Layer 12 of a small transformer language model trained on English Wikipedia (15 layers, counted from 0, width 128). Numbers have three digits each and are written without spaces.
In attention head 0, each number of a token's query is one row of weights dot the token's vector x. The head spreads its attention over the tokens so far by the softmax of query dot key.

Query weights of the head. A number n stands for (n - 500) times 0.00092.
q0: 577423450646514558557491533459598558568469519450521460355573489499484511489524476442470483543454510456528516480473486531509431586516529501485440517558501593414588551492540608476454503603423486488495431447537593508505491478465504526548562494447393476458570523489581491455485568479495486513587461460604512520459544518542432551430590562489443503496409443603495524532570432466541497439471
q1: 393595513299490466470483511601484432459463457510416631614373512508526499494471574497485569446530531600401538506531566511471557436510497499587512463450514392633373545545457441490522448339566511514596575515522427451495549568554640479421442536544591545588447479499428497545510452531478525460505526515393465477594437537497569500509460443503559523412682582393493492507479666499504478530566
q2: 479525439494454380540435521494583469502449440509517455499470558531620573480522468498441564474496558489467566461437474421456546588542553532437434562487577539490677513516551503454452501458490499599566521515524560513661581436554500484446463439423420516549566632556526580441508614456458524498513435398632440479496568499541564487445520544481542507566540422617549524448525487492428440450476
q3: 671459518661366518533534429360440503581502506445526408369587508460482426509518507493543484546563510417616500562548410497442334614415454485343505473541425541438615410603464560579455554736376615329342416379473548487448551499390365553627496524361371310498558432574513404471581601458522595580443496603551444515383568501622401499540532607550491406464356491548546502392514379485476454441434
q4: 342535680408541475436503593551428548358616453462494562576381537498572557529308611565491541451477475687498471507462616520565593305499471434642541385412557333522399562436514471450610429334629345553575538476475412478365522694605555585402575538685614536485452434382553533550400408582547494408493504468456504503561367640420513425501474398588531528480654548337566547519417623594518640499584
q5: 577561372373536328410551554511653406485426427542577491389476449650676493446502409391439553399515585457450620491554362544483507521568540490519526584607556676601594675462564482449552325479467684475638517529638545545612331329516639332530533489334550542430506611593386613504484366492495426605588459515499434465439549333400574535447530563383624598463508572454507615551624407424405563412375
q6: 386541415524599510364436625492517361429454502481499470494518529452656561474540514485565668395414495605455608668424542498549581518562387469587322558440625524402534589380511415532589425330472370548607524564420541466591500485573558421446603414466474554531437391532468625473491493479459537580540372343613493480521536469352614537507630460546596622570606473454468598687481544542558606512354
q7: 559486459619367660645489430386452479495577695495426518614526409455425397467543452534498540538593457405557447569514402529477308519548399571555525391565513475382487415575511496497493638581413470511458428560483502551455600554520562598481540584585444385584420498440480410536454465374508476469441435483544470571465564444517449473505434517375474390628526544513517394423355458487545390513501
q8: 449437549568473489589472570490449655565671518485501368427622456416359453409632537599501413536574464527420504491551401597390422478527597493419493338594468403594522487547409477429372590506437504436359459426511550454426459500425352486548446509474535495662556551433487460531482655431606511535651564549478472502526445674672380322696441608493298356410384610521501400375558394554509488380614
q9: 416576579489503504489476678502345494555465585474430545626433597493489534381393599613422521507559445619447548604504583482398505421500403519560588417487555464537425522492483473481567554329517417496428644485455481559386495662485456602487577517566541502577392454464564400526337455461599690481484539547550432467541416627504555429484491448598406452450556607368538452554436525574525495468542
q10: 651490342486419432412496502423532400518493499475392514561528350428599584428529538350523708452573557392429566645495384452523584517632411478338368610415461670340622501439616472623526529542537615568566508537586468631570594315437506455530591341343370463480498639465308493352564467502496431574637478475455442378479469381351524516412636382391497466583543398441362566514466538479457558550333
q11: 352438548455620462503413482674451455548349451404549487541543592492404579521477580550443576470257542625359566570495484568439648467551478520482432616387489433482643601384477469533562588391504350545457574506340520503450549417559479514460498449569391649593486425430440525501357555596442622518641547247471515439541488412440490428675392295629466462528562399427437472514467659687617582463582
q12: 504355628541465455350385516406662625402557378433508395404443343329460475507573582423492527429370513416495501618468472472499480529438594540545487476373476504437436482419548482438546393487596464425584378596399485600536406390481441329382586551654504552470481473540339573436554543554477529576540350466446569409509355526477611455610487441491310576362511483581401507636549553449419610615581
q13: 503392328558610408382499366479537545451479404492615452478555432460660587562605460293439619448399538408506531419520420470501460595456505393342402570425514554450517526387566427482468469618481447503587479523616473447573474351392538399492442386497320540409538697583407580378612352504447511631599546446538544421433446456588475564476567372488440433527459222609500497441495526562419464660372
q14: 490594543483435530567498530674480446505434659540543457510566611609482407466439460571459446553603436517460459492555425474489442496539462347555542508464418359597616434522582639593466439527432562480561671552483475516450444592567551498567472425462431407503538500464528524545526387402538564590493545502652538512638535600471603529611471626492558423456457527438577618527614516450562509428597
q15: 448525443408498516552515481492521658495512438430437627450379506490512479501508398547610355667626488337638527326494395462404503436466653375361535599761469551596662397525487557531363518584512561430345566486528462601482644477433438435577383558324513370610494651550704421607572648458455474556500375541412461648537479574569493509403362564469522449299489615450503548425622385478300509479545
q16: 362518541429638488503417565531635411419331518603538530570491501488466561397318670430478580261285433724360554643545617448549732468743437430686443641372628568363423502328628475418563508421529287590741513587394446413620494397519730549441673495535570637558541430510302518423406475581498594327563594323498620450580488425290497541527594378514519503509694363321278588645483604683589589498652
q17: 465525545529428423498520377381579547445429286293599500483532324335440421483421555598492467606351576272489502456562546513423451648377607481399490519446410458498389380514514559370488527620596480522615601615457560665402497500499459377533583508667231593626514693532392573457579369568429633394485550391233554433544345545588527445615417432423494577294401344685494567557399469499473471630483
q18: 562695613452311582500433479387548544518581550495507447449504587468410400452531476536504515554481484523536486574564436596367460356493364514632467324517497416326480549470434546580599632386411457467390386480503468519579308553559497398455468587603523482438403407576592582546601680534541468563548419639456481533506420539517450343718584531558593468613505477421515506508547541504364491557632
q19: 703533490539413578695504445494625598469430609538599464374446438571387580443493534544409485531424411608580280546599577300466572516434645558533562557381427516450561514273498523539443355666557619517491558412527461462478568394213387478686561444503364433443655537524432538422531419427471527630589545465570516634614524526696484621321437497322450594475367337580447579443549458544510402593504
q20: 611383380686345727599749393329239579717596778470497394236617588543567274620812048782678263737973476218652485320384207565376190572486561558192641490895313461672641327705578751789429618728303624373298432390579648784373727600576196657576317564427349235234598534524678171701302742255648247618372591804523359684323765441656462401581383582311369056406297728812831455349818346118207450447429
q21: 536461585633445427466264464602531559476452438459506724482481354466490680496391581313451717424280473588374492646691626563478469500627318464470307574332404561286582508428529367416554540497534364583567456428350511494579417303426573428508661416473393592568451528484226719331568623575449639529739546433419558370430344364418480409498498260467435393701566242546328475440423513767549630636326
q22: 526493592694622523339587690602433392470288457509547578431386508501499657524507491457551502513517593594472522507501477581555509470471466361493616614441549394577672666521429461485553391458347519494577566478442490349401569523596736596555395480352548446490482278439432373751387409428458583615361380540559499546417572522456457466497418599592611413575515583322463548589501577515615527313520
q23: 509359656430442468303473458296458420484365299536439547410437343548453529465545551430514541432443544361429351645513618461432554499532473661556305507423550516537542373446503478404591496387561590504574545508451534473425510328443527338416591392488479594618598488551450565513486793534537452588619229540553508628442548408490661476540539632493527387618521688546427566643610339499533508548486
q24: 584555484377553503388619572483505307570520566448466477633561727480616525459603410546478526577762608551423596498418501569454650458492316520558536486530670371507479585505546669512557652335544457557521663584529437491536642670546668517509282496445665580577422493305633404572407475425641410671517470429536469596533576573383622611550558645567494516388650708261562472639497563446432516483596
q25: 351645478468510450531636585402490493634591479421615450455518448506481456579614559548395475636432533493451554540570467418438434471444600509624469355473439549516524397534403672494413592485463407614427495607559583511435387487555564393485441591663433544576430568426471537574562435622515455481345458549550543548510469526565474394632551601530545566352517660456518586480500324419496502539516
q26: 464529519278635442426550624505281564499451317482516598634351509487555606421491379566507429514648580424513587420490469532382562415299655440527459483742606625615460703508366519441521467302597523436442482633448348543471527506535600479450408626404697533607518492513534513549491600426690463405597304411503479558513469475426473398534510544492543494437544757409492493522594588533325432399464
q27: 527638381469609524521590514543390457439484639534580566546613656546623503462529573651643570483683571627503543352463475452673478649511424386555293480576545490407617516462483452439506486516520394484571488545409422347484547446435566635505429631361555443573511583481587542437305639467566469616514400332676519764545530546373437484571427510656320342573514611366568525490503617471508549435423
q28: 430404526575512454464530522441442612459591373714444510439545505521409555590579506484401381541398432517663509471530452472450531561417721657671544369515609467545460500646251585518457255475490565550361511409649505467641461482643583561530552503501575458492524474540542373538515482528433453429421634568459480304380454469619488331501569450376593708447473458583605468523612439471427512357480
q29: 443555437483479524481577570625486544564324490506500555650434648552562535389526481530518318545639431481411677443679435555441564460527672335487505537530559446522547579596666562418519535480527390447512599507498427508527570662640592443519328576429562603593418673328430423597523404537482649446509640361516518409511458414459484405364489442406416395349576559329466596415585627465409391410464
q30: 444305419540520487402302416482417631425351373299415443387391460359524620565582474570568443558552598465607644620496676489408592568492575406333545598577644601469464464462537596414644571666424392521582466601346525521432653539384333549597654394445385329523574453410511529334468620507486477658700401355570598513574476710621550573524585422620357380387352432549501503551486455541601572633620
q31: 529523432455456355467493510509465441582547480458488550420560504433507562566570493441550610652591403525419528420530433610563452456425528620457485355551491470581403724642435591578575400414529544641561591470455545485406570589704579330515561563360553508520467343406615471544530546575614460531660546539430368534434479656389548459650505548512599687597525598446392433572501510430466450504541
q32: 471536473526502514533467488517559500543438490472514486496490568521548530562510472478450511486499563525542477489516517458419444583473568446455494568528487438482585519559519551493510498506493529533564516485538503449568579510555568508453465472495451492534480516599564477451528492475432474456440469525530610532463551566565528570384609512519510487521509385536541479473530497519475501459483
q33: 562472563493464580440566481475496506494574529550432501491474387414424453460433582495619460518502389472504455543530566554554463389572389546535540491456472527525386432412511521580518531483554433469499460483410532514355452479453462454533579551468541518568425443404417473509432440536557511514476521545412438493550421462412505456572435518531418567476533614419440538523445475519611519509521
q34: 373571528354568442472543546536447492433499516467477648613349573507537584510445530483434571390493486583419564502525631501459611418602461450556477513431531439570461537479537400456543462328583399548591623600514412471545494659626545454406503507594654585513413497417420512528497454511480552370481448439495519485573422548471602474518467412490557553526648565377435487527439603539506584461604
q35: 564567362363528360547446516497627418563450464514518488486566572596738549509581453437453563458504532580412525585418375378408568549444591478538518578542640483477538554509493605462478449445399628589589455596504527425671499499459557474537450409435466501465512531645496581501520550457432442609532475462554496480440507553501452522462556567492601493449552462499503577506556497472358466417433
q36: 644452528505388598505486393401432501516634545495360522512579378426332391466575505441474466556540474423573399437438567564490469363468461641517567327530412396546287557472468423521525624494462558367443464428544447509401526589417434484599512626528594508513477375462519369502445398537589419409489622573425531543473482453551361420518501493525467506474404593470503448451436443527575494583535
q37: 350485626466497494376458568572516439347508545467492491615422570451515574522494512507512614434426485464505521486480670474604636365526230442600528498443464506486343468488265381536689510318690567537520586675583433472417521608626688415424564495567508567504404445469503476492414329577544481383515528502395554467613520625337630600464469363629546615560576529487437521680486531443529610505561
q38: 332471639479552490341475544557452487403493498412478499552370608363472553485368640479499589446455592515497599509506655445522544413510450531623543491439585462633377407385506442398575494527585317494434475573499463495399531592633511551478546558705540551601376491421484559464421563589489575412534504406465505407520400515438507504427407410542479507510575568458497579601359527607597606523595
q39: 625480485688484404463499405533500506594482536573595469349600608560490418516683499490493564586623466581414496429518290545461399674406581538426510381579411552452583624482430540542355443608413604477554575381610534449602414366458461443476340456318512510533481524554529496499518555315572490691600510476560418557368570645511414437587467677536507393474397497468579428395526391463467480299497
q40: 501447423588436509500538404396469649577581507490525479246523360532405392561562371480503384633489443444464390398511346529445292542416641582356572483590403446601529482480555562419359564614349635409576464386579640579468482443554361354594363530496308525500504449477522537611622552515555449513475490517560473533442467471690374356599438591375525363455269539615561513395606302427429534412420
q41: 686473470515409544616521448355428569719708611638479432326538481508360404644624375465397354583653395480552339362611285616441298448343636512400650302630386444601502524536475548512207646596424708406419493420590530487425556454515455463658295592457502520571552511324610363622526530403604343626495669640504363608378533480546392325599391621376506340500408649498571391339510352449391359352483
q42: 304568505499391410462450648564472587433347451524391593662481535461605614380478509576688617369516539413510591567442645395408479453559313642680498397482597562453490549589398410524682531276476400615328557477369429608496439611584531610427639568448502389590358467541558469424525782541627659439513579465581545468625516579446655517588427494528485461536653493470424560608330473654588540535460
q43: 467621557390468536701648331601457450505499481443393608534495514375498380545407522652626387575438587385554473408528505554632500528411561455462559582531430473638536573637505534570372553580540460568289376533453538612425588524430450680517561633545416415445615502448545314652426635644335597177182540576365433618413504436559437444372390343440611482546553510591462452476530513522369369504451
q44: 427520475445605559605395539529557454430407465461402668644496503502482566404369662551523592393426497501555512583427889395533738485601397638637416543555504558357356498488377434539569536261553341657505565598432454467475466464488549644429748519448550516591363577505455484411411601652436700421419422410471511599630510450346558576483468349636514728508649462512380534636443564638610621641565
q45: 427456389475573490550595307479504462504382394430451429573553436597570564407395619519493574425342547442485612665489651518503594558555495534367378724373587721303572427581571392526604449564526324627465457519456585521540582440382540687407634426499323462500491570543423439454475613643327536433493380458445559452428473322360595534459582329613481574499528338562392549555364516650660599655383
q46: 637449579562530555596597268540523515443622614530476415481575465567580502585604479475442521507547424432460335348425485561542369622393468597310377407561447432508645302498509489489391532459560670324361549509640527554488495363423426437455515575505452530522610690568594418420607548366516308491503527636505452442435372512534444565476553546407488527525392510641601513311601549347366515558490
q47: 535382436532439557423546650449551507533602476504624433514506306364356428459599520448506568503520632448453403432449366620622479508500531424613538568542359528541375557329616308437437505562560544479520340401473427599482515333567499409428472667440502544543444480457479583488604580477542483327521467483618449397429424452317427444503539490299426445577478582337382694529473470469350558467392
q48: 548516503446464534496545501427424467483415599528442505542463441500429572492510478618580430432722516482494479520532597580433525424567417550460637576616494588522538444507633462521530509551506499530375559445488455655477588456508512649521442521398492437504555585562548399597496552456609540427500550526529473623596652473333533649447521565457463493426449508523468536489555478514527508584491
q49: 259522435346656498457498489551512521554499443523459674479357548544640501471695433575546421581546570386555618325394416562499458456293669375559486592635525502732502668526438593357551395577616426427570444560484486576476523526598644384309393608597503590513570580555566549559605363450436515420430451465473493527530594543564573606441503576492524595462491648597598477575533711435430434352501
q50: 459419461583467420473377492386436614534596607438626495308398506440420416464433446428480564535543374478558488578538543435455489468677463467524527604414464575501430490278552415529542458517626420484590438498499661555446438410485453475579496334534430509535406576374425705337364387555490528659629463422603489270657448461612539473639651302524342501590433449506485495586452454460713540674470
q51: 619386510478469625455515570385433499607523527436548519390472300455634482599546381305471571488463391452447400678354516450580475401507425536403426554446568438460456579446557535384553606382573378455657615562401482525370409508546619455507550568489478632502614642356372564546489417566489411452606462401634468431517524342451445569517564438467568476671463562507544526501489447452531667480367
q52: 583516466552484541556508502511447486463413511525497489472526461470520506545455471418484475475466565542444465526459490597513487570504533420472493557472479602477513591488510476515512538531501439446536478472553515437469503470560564521605530448437421566429557460510473555540430504561513492579563469492513499542471477562416475566561524535535577567446507417531496522514442506499503565453502
q53: 570532390483511593488538375483590434308663447430504420508603456546500472627456497279430576584478503382561501509356566540545434545446441420474408508462468391474405360432398464522527522554489342493591411580635476377493434544491498477466558549625398626393464762646532634421596327652478412535478515352498630415555426461511481552457534340518551689651481350641450574569382423577494572574311
q54: 356513473514541508543537571451512499502549446633535433395504363525406436532367394506484386634473381392490428471534568597505397379500631502481539545487408612634525472621399461505476517574608414511387386424608498634421533395657492572499543617568404516538562622484475508559574500520520372358468465577413556462404521293438334476478518492476462592522416490588409473517446504337335500446484
q55: 703555467482403527689488588479433334607536606606481618347562472400627477608669520470487546556487525468491498582519247533471482567434608599505526438580399549494645566592445644639404573627419488605691427493483491579591541345571489523566520432373417499475542399414401459451480531473470467622586624425454433537505549473491425416548483454368652488694494413495549620524486450592452432175338
q56: 665476498367459535730540414559499568580436577552568738541581270474389560667654266465427406456565457300543471527547383391389486490403610473349366268498445477369793600640538565585442524475587439463381564516286514471582538431437567530462412517517386549535589599361411402522493419599407380498537631439379535578587419445540411462587503556286352444552450507602568453402503731302338448271438
q57: 491510701506488413419487670415643449349522293616590356545366573418394388426366603511652492348240495492455512387394548475431477368605503501655484390348553451464388417441338490462484394415524460466528501482373364597544242498450454402406589671555596590462531248753469650492675493479434557401434516585412559675488497285447581619455473419529674657530595423624288555607434449619436500568511
q58: 557324421540520481482427513519551349495497570541469507544523551367488469550424463303462563471457470323479501584430329507410428622574519451431395479409438582457582384434535559620503525468499468424736454530583472492551474480472521344583522231615352667305513494531362653402503633396424543623549489480542472561563523335542606536449531394460540452531576345452541534511580455537377508370431
q59: 434427460652462473571496429554529536496426531517622423404493482438366488503561501462499519432316470444486349571563541511523430565567510443388418468382524388374562375493532468407445486623397425456540520585384550455465434448532398582465609374622342548489540441469438598444484518492408516587544457341501553473489454501626611533557411461513358502495445253599462460554424508564635649589458
q60: 496631593386531422626400401496520583512727541517499565496490294397573437559552624399416663518386562391508356463388730348489377545492460615502384373481425454466469550508370410520599502458656507538397468456385500520511392376290344439371645601615438490571368602614493545378602568569523547430458488516394479534518477525542467450530442367579436420679461465627519522432352579493458580690342
q61: 570467398573542566540522398429533495485421501515496390392530427348388469584661483579673475512514472444642557481403374462548572456582679496423495540419493521642410454602320439356445542694519428538662477482642385322481475570607402567425484650617527565536434536487573557425536559521432497396484593488335513537557476812575368491496464586372499662445435417474558520481396332386400544360608
q62: 546463511472492642607620430436459518567577529476705415395644395505504421612554384408499467494456576409457383407413483378572489527492449510376377463462446409501725522547524558487449640614334288419410497587640568327565492531340511520533539477541372482434599510462693498596544511484367381466500538504705678558401572457498442497743437588583536407602539389617616475335519509513407448431400
q63: 523492499404531602536408605264507561328525485222541576478291443367456599491327494492490524649557540360541486534421499480506473540575449463345480636424567491502465382380646416475607457536711577396523530524346482695323583511461339451622453594418545503537355560377537579440538417483447521520559406493339413335737313585468709508459514406374483583460476545484413600627482507601498447667535

Each question shows a short text with each token's key, already scaled and adjusted for position as the last token sees it. A number n stands for (n - 500) times 0.003.

Then comes the last token's vector x. A number n stands for (n - 500) times 0.014.

0 " D": 517595450448493455417581599486451495441534564532478591457495549495564580532452484486399552577494610473534449562486507501525586467637469441518410642534500457170592503513502545507550547555442564
1 "a": 455552464501490443463595605464502483482559586517465557458519539485592583542490510485449544491544560543473430531502487535557598467624436467527455624537452480152594497503457542475548553506442520
2 "ug": 438490428548456462485506510434491496480609558511446574365453548504590532519474474448451563542504448581446497479557444523572545456547447463517392593544474454119649459498523535516552534511462547
3 "her": 477440438554433511437530494475425477488540551523459573364492534481607547594465452507390576533444403571434520502497477526545556431582439457558419610534468483114597477455510523435553571483420558
4 "ty": 549416493533446487442548466456528500437565543507480563385515524493559562549437477452422573532408452520395534497504469482507537462613473515531403629523487493241639510526510501526537549516433519
5 ",": 551483570469453490460523482496452437447495541512465506421476547456537521602417496492432580504476562477473562508468428511511592461569443445550404609530489441204586504467533514475496505558477580
6 " had": 566455607477412490433548509457475428451525550539444592436488545449497512544463564434424595484489567439472541478466384515539639445631444446534442632537492454194671545471518547493476569554452609
x: 518487503492497455396480562452446561532436389393597435442505556494428530588494293543481313449747501566626465486526477472466514502546492518439508457371438564594521521461498507480580473476492472512562568519522529494553453499557471433508440540457531475447469627535523482583464435796485467505545486627534471439392628482561530522529470456493476516522509573634596487464504446418606551516503
To which token does the last token give the most attention? 6 " had"

0 " \"": 519558465478500469415581619552477432444451596561440510460502572448611554654453504472432592504540533466509481553513530512483641445575436414546427704493481456213583488496509484456472473538463579
1 "T": 379555456499503454462586592505495480391525587506455529446479542501602548545455468469460550516505535566485436506521504509539562442581478456499424659478469469182622507523468515542503499524447545
2 "h": 439520460501465491483564546486476458420520599498451574413503523506591563541523453487439539482516481582451429501517466504538547472537441473551465612539476499211601440484462496437558505528450539
3 "ank": 502482496563450509474489531416499515505525547523474585385503527472603635530524475501472494499537447580459477447504461539574539427555441468545434608567473495192583465504521545508509539553457552
4 " Y": 556405472583480475436523540467508488428565577509477555463509521519541563457465433489431538512520434521434494518432449572564523459611463475518447620511450467280630462508471548525516544545443533
5 "ou": 595423550539441451457535520496463447426516640472448542420466547480638602536464490485454562532482524441437528460539415556521540454562451451585421638502521537237695426500454540465518552484421524
6 " L": 512461565573490480480513559455522466454536563525483586451518529518562582483435449440444517513480602392469538514450423542575547456623498464509426630530477485163643467503492557486536550549442542
x: 421438449388528498458512473564417416420512544410436418464398533574424495621496542526437533458600418556486540471551453532439496420543404452414495473546493508484493509422515524551422583556503463479471541530540506487525574442508502514527493438598490500407489395528505509521446541157486501573484518589519620620517730478571613552532491478561532558457439499577619511502555347504446581530516
Which two tokens does the last token look at most, in order? 0 " \"", 5 "ou"

0 " ": 486553436549516479441526541509485471462528505530485575444450525483499561581482534477390560581502601533563485582465502469521554510587478460528409631522508464245616516456509557468508526542439580
1 "1": 442535404561440556499597479460537464455558554499487547457466529484510571609462504463378557519515547534473501591452469472556582474531486458542454688528476514243675520476500568502489526520463553
2 "9": 450534442539434535464595490472554451464540550496484539433486537472544538605442461500416558489505479569442483574499473463518589457528490474563449650529467543244618490470504509483491523494471548
3 "7": 463466489565401519468624514484536425456539568476471505497501536488577563596393450502384583501511429567405511559496476507531596490543461467528444645525499512202638505468478539471507544520410564
4 "2": 537431510519398518476570473475475458482520523491457537447481539475590539617424484493405572538447430491391529536502478511526564472575461469521419635533488494181635484496489561474527545481425576
5 " Democrat": 611410517571475460436553513450440464498555549549451581491529567489588569522404457516383546529470507505419546480475423566538536451593454445523426620497481416190637516433455583499527561518445599
6 "ic": 555455552515454483462535504460471443451526551494474547403489557463546605545408461510441528565449564466463547457519419511521516460572491456550376605507490435211615505504520518521534556559440548
x: 482436490445402433570493538576547586615485620533495531563537475446457369513496447499448401565817446522531530469327547501526469434534552498572534428570474533578548668473505468549514396635503477577520462523469526528563456444485484542456457500463476460530510418472478466590612410396614552457488478619456496492589600468553379507502412449458436534507488445518547517517579435478509417550491
To which token does the last token give the most attention? 3 "7"

0 "ra": 491562453511458472451511476465457509545591538480485563409473523501545547552456480482472529555452570516529469550527494513551523483545455472524438594520501433231608495470484554460553544481474528
1 "ham": 457592416501457470420540484465453502528561531514468585424509543471583555563463449497426544554465566539524447559496491519559553442587455458534407624535477416202619491466500544472534557529448558
2 " N": 377534435524479434427584564485483495395559549530468566417511539500593536534449459492409553599477449608474414556457470509539581446591462478503411633522529452217616469512474518484492528540449602
3 "ash": 492461488552429436495548484439560472481580580471477546435519521515631607547419459481457518531443447565433465535521453543521535486516467484544455608520485492265607397518474582477541526556469519
4 ")": 562459500487511463402584602529406415406411609572438482401456562407650554683452544524447591543518503518463493564469505526513655439568407362532431696555425422210518464487464485433447461512438502
5 " |": 570506569469468498462532539513421430402471598505447511468479566453546600629408553500443564525473559455463550533483434544527623457560452388556408669530478441171590481489520492481464503528439533
6 " ": 524529580472436522472610511492443439464539548539479547475426535480567579608478533481396575569483626409451547491477494506568570503570445439508431628538506489184583464437487558455482515528437589
x: 497433509548430554469528505519501334600497407431489444547482474560520495672445420463492329526379491473510502494480556459483594343481523529433661470488469529673503508539486577461503506522424493475508435475560454544511463474464485510586536489603494428497530485440493575509487518683509432502506498487537544499427685453501492499498465702463516503425474429519564514433464442454492505487525
To which token does the last token give the most attention? 4 ")"

0 "l": 480569440505476495458491522455501501535542505494481589420470530491577596525448473480468539519449568501503447523491477483561517473581474486514438598546488481216604514457506534472577527531445559
1 "as": 454551426534447468442516483468486507505576522486491580410466529486561546544441495473477542539448559550511461551527499514547548467598460518512419606519456440250616497500487572455545539507465525
2 ")": 447490458505533460411588599565384427375396615547436481419463564404637581688456549520430610507532432536478517539488523517514652451586419372529415708551440433158534486466479487440448454484419523
3 " |": 519454496521488489440551543527410431394468604505447511463476564453560616634405555505440562527480404494420555542483450536526628469570455386557402677538479441141591477488523491478469504527438534
4 " ": 608409494519444507470609524499440444463540555537481549467424537482574585600473535486399573573489422467407549527472500479568569508579447435509426636541507494170584466435486554460488519525437591
5 "7": 619410579539400509491644466444526418400541609509464559450435532464607595644468510480403604482523515445417542480518484525566629484617456423538468709560467514118682501512475528460466510512404575
6 ":": 476488601517419517467569506465488413471548588540450549438406555489609553586427487478472604494492636385491573509469449567569622432602434387556415676502439434103664461492456532468466522513389560
x: 562515393515419630549531427489472509528472477476538490435465497555470507535400448510506180543463518467491468430509482499403438594464636427441485527489401493481404524481517578479612500512537516434573523476517686561506483614505397498577494490529466458525495487401438442615478475399447468587415522417548537491492660490511493550594412601457474640427406559562426535465499513485496484480493
Which two tokens does the last token look at most, in order? 2 ")", 3 " |"

0 "id": 499558447497460490428520486453423498544573538508462584395505532496550576476435434459451538556499556486549454557516499496578551485547458452541409586510489389230563518460499542447538583525460555
1 "s": 429551399557466514397489459453400506457522532500473554383537538474548599537395513452454560540445537532536478556507496505547556475613473478550418621552525463229610537467514537475565546511428543
2 ",": 447494459554471482426537483519434443434482549506465514423472547454540538613413496494431575498486428528430551545481460500526597466574444436548397624532495443190593508460524516472493499559478584
3 " Mich": 441485460554463421458585526445526499436594558531449551469494541522600557511462414508409525496492394625447409556482433523565557483591456484516447614510502469244653450494454493514524563525512572
4 "ig": 613372514579452402462579524477456446487592568512465521424458523500632605510457439449461510498490458508421499482528462558586540443501473458501408615578487523199627403470437577522521569509445560
5 "an": 579465511538496426501544464455457483483528570486484496410476529489654568533470429518448544510453528444469531498491457515564511454625476474547495541525435501214622459535451516469531575526444491
6 " and": 479498590467471464496528454455454454484544588487487532454483549489585544581421437482421546473488606439572552474489419551512546438566467450535448598523528437185649475446464546500475550603473574
x: 536514564501421496515545445469447478557510587529450452539486560643580502507513434494476241500763480466459472510512543503476467544490430529509495471461549425564514418487534425593560499402445513481419568530538502566534394478518488474461557470527505580511552657522468546591573479570476551469438542604552532470452490472508461543514508444441475449569467702608520530454621428408455511548534
To which token does the last token give the most attention? 2 ","

0 "lege": 512584430501475500387540481473436490449524570470482547419524559488550552577367444480389536537431584460570466595517504527527564458589463456547374677495493420207599527473503545520553521560418540
1 " co": 400571422511474460423527608496490486447524502485468534483419546516515574566473463473450553547489558578479419592509479501495550487562489510496361629474549457225601535469459547504536562517397545
2 "ach": 426524428539476474412437501477404473490552526522467569440561555503528538563412505468420559563483476551460509509485456554523508473541433451552391597553486452238551509424503508477561503516420562
3 ",": 542468510532473470430500484516431448444490533494468516432470552465531516596410508499437575509486424493426567530470440511516574469573449442544394611520482444216576504462522522468501492562471577
4 " f": 593436526550463486476531519481500509450525500509469534482484534512500557525462438464447531567534456499457477505459476473558504498577493493499386568492525462287616519493528503520509524565462601
5 "ut": 584445533578488508491493513426527495434602496532470576450533498513527511551492487474463490561531512438423539510461461510591495459556465499492436578588494500183662508477483559441525493574452563
6 "ure": 570451593533446472502475451442536460498509563498465596430519537493516515573458417474450556507481562438482579421491430524512522435591474497549415600480506472161654540506496483432506541537420600
x: 567540590579481398501520424525479506533536608487460447503573492525446504465538279429605437466801582454452533459493539493656417495573607489455512386670539515500493561515612426556493511444597615477557522454473563537541530485428471467483524524502459463578558483525522384481507455512537620548571487512495455509530519511463554402387465570455576439610567610488531491560568477403470411500483
Which token does the last token look at most, and with what share of its attention? 3 ",", with about 80%

0 "er": 537561450525475511435532509488459480531518548503469554434464552464556571563442504467451545536467571481537471558503502489565559483603453450536429610530504440196618526488503528500563560518425580
1 " on": 415580409527447507392506480487492508482480548490474621469519539500512629557430487420475571455495560539449458586470433531556602430657477449562436634520490466214673532516524560512468553574407611
2 " def": 400540447547443478448545517437454513475543485537470563494542537501520608546443490410476550541464445570475475552474482466568581470603462470518396593548527446229604555467483565476530509602447598
3 "en": 520413473629447463461518537432483510509600527540491606439488517529564625543402532502420558520491334584404499496534437534622563492644459484521430628530451482057662442418402610466535544488402568
4 "se": 543439481556458493460485448451440501500552580479478596450516527490527544571415452453470560503490410479428533493486448546558518465588426445510408594539493417212629529485454543461561477505439556
5 ".": 597465543477447475471576519515493444434505586525469512489480549465561523634415519474435554531502543453466501514500472522507594467554448406529409644512484457245581535488496509484487504508460542
6 " He": 530516571514460476482556517462462506437507558503433540442442538496585549632466525442464621464452630416501523468491462498539618458587417445553417610514522453152582506459526493452516495484452576
x: 519492480562630515493581572425522465599510509390496454418492470428575496624607426488603334508724492414525572480510439493606606432504530569383508537403436526557476571486596401545610590470554437445623589518566467528561432434475502526451553531555502531564566540516440410503438461437435483491471488464510430482383579491526381515518521497466477483463402620810497459505534527546499566492434
To which token does the last token give the most attention? 1 " on"

0 "oy": 512594442515460490414509512455469533501565545502460577421516543488589595543423460434449549547496590496552434551507467527588557467603451464517394628508479446154649501463460564485574562490445595
1 " B": 412571438478502419416541580472469485410540568535468551416485551506547536532490441492427593536448556546504445555481486493525572450606475477518391662540505458238632509481505460483521553563437544
2 "uch": 465538447528464457446518520408495496447589524520450526383540552487566585505451445508433540467518502551476438526506457552536558432555475501551396597568443506305603492489507534511521535602443531
3 "an": 523458505550442441502572494435479482481583554494480547353536544494637617514443415493438517511500436524439484466529464492557513465565464505548404562554468485205625463521479549498577550556422532
4 "an": 563445498537472418514518447436495495493577539503488511379507525491646574544456431483448553499486456501458503474511447500551519472619478505551457550542452461221619475529466516487528551523419527
5 ")": 549474516493488467410560601525426421389411607548446462428466556413637563686444547523433617502526556474465496554475487540524654445581416377525429700530427432205521484477484475433444453488426487
6 " |": 487533576453461503480521533503435429408483592502452500470482562457543592624408551502444565514482590475510532517485431544527620457557455397553411661528477440181583486487524488480465503527444527
x: 337451515513443492487519509485523710517476443442504462479510518517535521606475418537508105488582484463533480492488519405523522541485497495495523511519525490616504555516523595427544482444432479565534490502515515544498468475488491459494493474598502490518528558487454545554531515464495489498481518461510544490431550445536505497470475471461462469396475643590501516527532431483516519510493
Which two tokens does the last token look at most, in order? 5 ")", 6 " |"